Layer 5 of a small transformer language model trained on English Wikipedia (10 layers, counted from 0, width 64). Numbers have three digits each and are written without spaces.
Take only the direct path to the model's output, skipping the later layers: a vector added to the residual stream pushes a token's score in proportion to its dot product with that token's output vector.

Output vectors of the tokens that the questions are about. A number n stands for (n - 500) times 0.0033.
" style": 462510343499426450473583586412434395540396597441538652590511526499429558510508470464575402476542471479419479536539479535602486429578572511539537471579553520551496441487381552480523464499467547
"~": 209177205335278180404637536133323335619430809265676973750630607759190569498844638269437276411686366684605363373766790502712150640819571923518884287429788731592436275299156814403164116708545504
"ting": 443411432407522556412532424330467446574539705513498607514497451464439429692519551376580477521510563579575460497481471530677348646459631562506516530359610636540307448521366599556407414400469499
" below": 533473458505445411417489530475445459637438446521547694584503351504458501531526538394526484438634530621491469435463553561515481542584531630503562472493599541468446454476309538402431532491541443
":": 466529508520540546492564520560592519488379453519510573538452523435489467463564514541472526440533572460474514334593433528571531408496455605436472539459465508585459484447442453480538597373518537
"ficial": 427378458511472448542654655388465556523638447333523639696518478577448379612651460351492444472448543563448565472522722581604224383556382566491610523617564457476529372386414628443407367496421583
"E": 459426481441484466526502612534426527523523515498521472499588498479504537474540498380469538388470435543482461533573549463557373504534449565525492467644484518492497537497506513478414492578523524
"don": 467413430496481443516545566479509501508501541547505515593537563568472408615568519361596463494575434456379447422533450564477447542456482408484623481407501527589542524473345600514463423566582566
"rthropoda": 464390267333446154350520588387530427438418801321567604732494566748521467638650397360368601406647337639590369340632570391682263525596438837620627433384823616591557423403108557486385426670423660
"l": 472555422398507546450588415430451476462538600636511537540520343503486592478522507513504466537603443492501507515582483495466438434512540472498532441458420460563434513490471577537563422536522574
"known": 463327453410385487551587567341378417561494519351519629638614553531318433527699659418541460366574418434423420626623542532674468376640617461646598531440459642422384422510393488544454378561558550
"ang": 465515564432493445528504464471479499487578563414507563628629480632530574547559473404510486399497502484467434532492573564593408463459626482493533461477464518498516533484446544488430339442517420
"nc": 445500508432513551434556516308467365434499450442505546513545456521453427558619486468578413480528516524562478464582579569555377599629617625455707397501456473438516425505358637560469404585432483
"Review": 371365310352438425453668531498313417560380591492553511578636454606495688584480582489456413351571466611568491421463700557429270488583599681567619456550496565737458348502317518579456373516558448
"aka": 572442387413485503539625501506543492483538609425510560615507597585452598371622496491432499440454353567438481522575536510589353518487519533578566474464474510471478488495331598431376327499600567
"1": 422447532493466569451438553548470504562520481540519475448537569483555605454517535392525456530568469535490525589580469519460498451462485479479496442458413575457513458458502429523561515472590487
" however": 582379464449401477467518489427360456532394532478509665551616533483369573565491576439503485491501537481501403568637564481511426475640497552520580467509566411576444494504419553321482311642600573
" result": 502494430430425446421518571352579402452325533288514554520581538610367658483510651496508511586530538547644474595575533608566361555588384675451465486480647490505457429421318496411479363572603496
"быхэм": 210184198336266182401638541126325331625427813267681979753620612762184569491854634272435277408682368685611360375775786501707143641823576929518904289432792741592434261295149818406143109704545508
"█": 458354313367333420435575465470475400484491516461533604585505546735455543590563576320362414453488594658658410379600505578483367607528567722638552353442732540592449426389274509551425415628528606
"er": 500529433525558496547471430501427467383525559557508385562475422483473416661535415541496548487643505432482488565407585550669480582493500592470407452473558463449474506453504500453496462494583515
"bia": 437503461475536440464505567383380510480502497531526478613592543577410539492619577467345528513478587510488485359618619530568331599632601473552492450414488515536530393471295552456399445665533447
"hour": 423392381490349488446484557385504421448602612447522568586582499651502648585610562392527534453547598514514482423551510498530434588635546544541579426482502519465439475427400523369462336435517540
"e": 618547465488492553460517405380535437412535434534484422503424571490562559504556541509496577425523503370505553538487541573520465538583576413592417476434481538596475387492476465565437530505559455
"====": 551458363485450484570506601485352506490411676315507571547523536473548540619476556515488504384434526553543551501613507504514415532469388723526678382510549424601490379454355528582426357603602289
" genus": 509469297441414397411606558335506392595412549516533657657518568602374538371569500450552456564533448521510404590621520544716350538556566731541550468573605466458474367386353541394444495643399379
"q": 573468567448519412483429499347444483505580534488506576606498525540494559555580562457447527550530477561496497417582601457541391534569452565372586426452389586520485458496411527501476475487439484
" place": 531481390487400494471550590389545431484566599395510689628504516541381459387462528555526486502525625545490406508485497539494483485508570569466497456392499520475524440435398491472561509565514583
" |": 560446560469571502538494476536575452438528562542494496447464571535548482495520554534455398551535565459436542554419475415455532397459459533477434527495559533525557512514511471427523471596430412
"ities": 417463331432330299591575497361401460401544496429547664700734638467460504684502525474435527590592519572527518425597520565538495490523681444470562496582581503560438483457419403531382271515443420

Each question shows what one neuron of this layer's MLP adds at an activation of 1. A number n stands for (n - 500) times 0.0011.

n11: 529571497465619460522332433444621444436423572509570376541479557573514567536370526618498609572639530415437534465551463589419408408530394521393422484567628416478485520551513572474506488478524468
Pushed up most: " result"

n124: 424390478533449618508430642548423444288462319622564565449508485674408471637524449497555619586357615501639441405493402875553641536742403370548481484383536523478458437570603434423517491637348437
Pushed down most: "aka"

n118: 580486357284342484557673469540433680249540448648277575620348300459385588487696455596375645366514370305560452518505373644557435458480569503581450542421476394688468634587335713555430490664527618
Pushed down most: "1"

n7: 660253555405448476427499449509417606576411391503508567582439634396637334548500399553404586398377593428385578616512606532395338605482279610497557517470457599477520578697485603441516409527543725
Which two tokens does it push up most, strongest first? "ficial", " however"

n74: 540459528422471513553433414592454446606484504516573397482458554404631541379632533462371370490635331581528552563582456622448605406378550530500413344531466438520547508443692589363487607504560462
Pushed up most: "1"

n108: 561621714478414768517603539732519505424408408414354457496500511414456518481405452356361314509422574413584377431473480686589581409382465703420515783551390506606451443533587462471444635464351675
Pushed up most: ":"

n71: 538411534651386378479515520447572330498528524497327739434414434377339504434313611622555584439525437518396437487558481508413465544330546478549592652375511585560464479694469474546720619479486574
Pushed up most: " place"

n113: 529465672341541529492529569559416460610611590390451507498558458622665659441357497430440664561525379517464519599440361432431377501349255602591322541633376528435503556535537545436443549496518430
Pushed up most: "E"

n31: 645475428551470609522417522363348574472429419352289618588494395416564426603508582550548545519457584421454447536520405470458330448697567685522453402507514550382553584532380437464644449528452751
Pushed up most: " however"

n26: 694696403511641461504644522409449477352576619381599409627437474187497682226218774553466462549481442592617392590284504600491478680589382569706349413411639426647336908613198442432717577254395479
Pushed up most: " result"

n127: 488509510482330407374722641620298575464453548660410406499299476682431682525533420413352483665323428480682389552614518516567605369299266589805372613340519399533480465315688621644455449643569594
Which two tokens does it push up most, strongest first? "█", "rthropoda"

n90: 540560550625444530492522519429551424542374557581598572603562615444372531543421383409553425524505569312421601671398561553348449447485412482504454481646572373404513416562392403522558577505583579
Pushed up most: " style"

n46: 594367444605482542403396548578338652571480451512315595540483544442465564450458492536494669535463487468613463575594516559501604359334371494583523510567538381615339491656400520468499362460580524
Pushed up most: " however"

n81: 599593522791483289478618645461559417370381498418522586484275326366470697392352573483433373532579497366522522520646427416349559712573388618594649546478645575476574448536317353566691482515481637
Pushed down most: "ang"

n59: 519378425397523473503391491446420449574432545553547330481502485603601668548489637611514518401620502616521405583692609528397381370366530526444490501511490459630468535595386493449578516424497438
Pushed down most: "ficial"

n91: 581454570635269491516465508492576446570414518515410622509647303402626490426464399425644497493743616507488578516526364682516574503576441533375429667389467468388462579557380584379557563532403473
Pushed up most: " below"

n95: 571437542433588368520443593437489419471463521587425525478510621556461639481413527558675528436446491584572394607578423521605545509625509477447345467518496516283522508510513387425547473539407373
Pushed up most: " genus"

n23: 553287540512579429429561420465647529556458439467450530666514435499606475533383612608486510492505394496410583516583560241351616458541521476421533576688604445377577510460402459550504399424472485
Pushed down most: "ting"

n115: 530500706512436392307627430414357586697427604599370550426478571425560389603372468645474460401367672418575478420495421458472644309443458392526616485323484624423506632589562467468621554412718592
Pushed up most: ":"

n35: 720442516505647408421358384513423497559514522601389692575395487433605608604501492535528544557574530519545394412591537358431566548392448525367537533437454636458516485576446536371463488465394605
Pushed down most: "known"

n76: 600455486520453547427597391509514456465581542516352628495615534489495574592531564499427479499550341653448476486450410472480493374473389577343485457511440527645562544589491432359492563575478567
Pushed down most: "bia"

n122: 748405516639597536410567531513501478637517410609538690435521364498516522401362606619364520603372415455558594571455591392490482514475479511283572538422513683337484289536429424570580496397477633
Pushed up most: "q"

n39: 344366402467664500536430416409601534487646508757372434486575509415687368578767591443650412524598628431380522499451464624497495480478476400400443469547382573527592627486411478477435539450522454
Pushed up most: "don"

n63: 533400410383552523542423642397498583629377551517601467504525485476521455428490469586408557513624503590550389441575442639430534458399471647527515484535547487517448532500395450541588410514365587
Pushed down most: "e"

n22: 528404419466530526644371408597499458636495455502589553569521519560561514448575385646317524479546440390376571503725442626560439446385427605519541521571483612620550366314415431263554624457459492
Pushed down most: "ting"

n53: 405365429422434630431487553690621604619489511560509378417372428447803645623512497414486438498497629516439512532576489500435601478476499532458500453434432542469467392457496483558665502417541491
Pushed up most: "1"

n86: 465358476539373597612529611437401526501538498414437554485619539456424405490455568395573471674448479478506544645430754547475574562509527515558422375285450551456518605439463569522557363510512432
Pushed down most: ":"

n45: 775420504286515576500569668511611612450450511493602641520389430526368567389678427565513624579563431370397542629408586579341277522449523569398383377508378427504424527585469495487338473511598655
Pushed down most: "ities"

n67: 533485631455617350488538514466598470392492543433499540518441431521500343387690570526483634326486480467549598507563489385474593364547438508381518685391627348478482508668601445393487506497508686
Pushed down most: "Review"

n85: 662488324374596529615589629402510419464567481593383480586630649479658393565505469458468555435497537527330576620473230576425417511363481378564525534510427504515452530454291540680393570535574416
Pushed up most: "don"

n72: 481577653541677348512367454661305430537398699310440348471589382309252635374410537556454424391409435625768475669554453573360222593469338451512769355676527383655366711466486409511606553525748572
Pushed up most: "===="

n32: 399732620549435679560450551468472442464647557497423511515489513398447435541756431589610445521475441497432439522461399660564465568457614484503546472468424432396614491483447465286586534539463369
Pushed up most: "nc"

n21: 506554534608496580560459553439317616474439511480376460500583589610526414487451481512493586440453410450490566556605510465645450370512544471527479505495431607403441459591526577403507396499615409
Pushed down most: "█"

n30: 695480428418558506430536475561554684394419574345504478528520460393602586623370516572498428384506598418404624425738516350333491545571450570521536356516576413416450459541561453602590549423649502
Pushed up most: "===="

n19: 740429552407559398413431365482461548539527665560226568530452434459641589466476592519367440522490601616380383527456387409402363458471558584701506563623588458706513522536460423537397484478502491
Pushed down most: "nc"

n111: 537557553538423323691456463458516519462494658373485428449530517516508571329413420544492546627508394550535649386470618403614459433503337515497577359491470418483603541522691592435511541549525469
Pushed down most: "ting"

n103: 544458713255451634212663325630445433511570472546463489468469609648397713675495482398415399551519529358504402464559305596428381400471563553594646573395502433553658444446781450524491501583515485
Pushed up most: "█"

n13: 555573364519532620492488612483480455547447568286340424553461448578415400556467549677626546527559379642402567534752621589404318438507481473477457462597541365575533617438466428454540385351462547
Pushed down most: " |"

n98: 514455617422445610406631477533348572425500529563607470463482442652525491361426335440454721463442507570461572467483440575484570621453449415442554440389475489577489567477537582304422435630552634
Pushed down most: "known"

n69: 374464521458357654553529494594529664643428467572634571510460524574637459492595535464577544496446599537514537654428512401490538351542372405448458495401422428443401482525425471400616487461548446
Pushed up most: "1"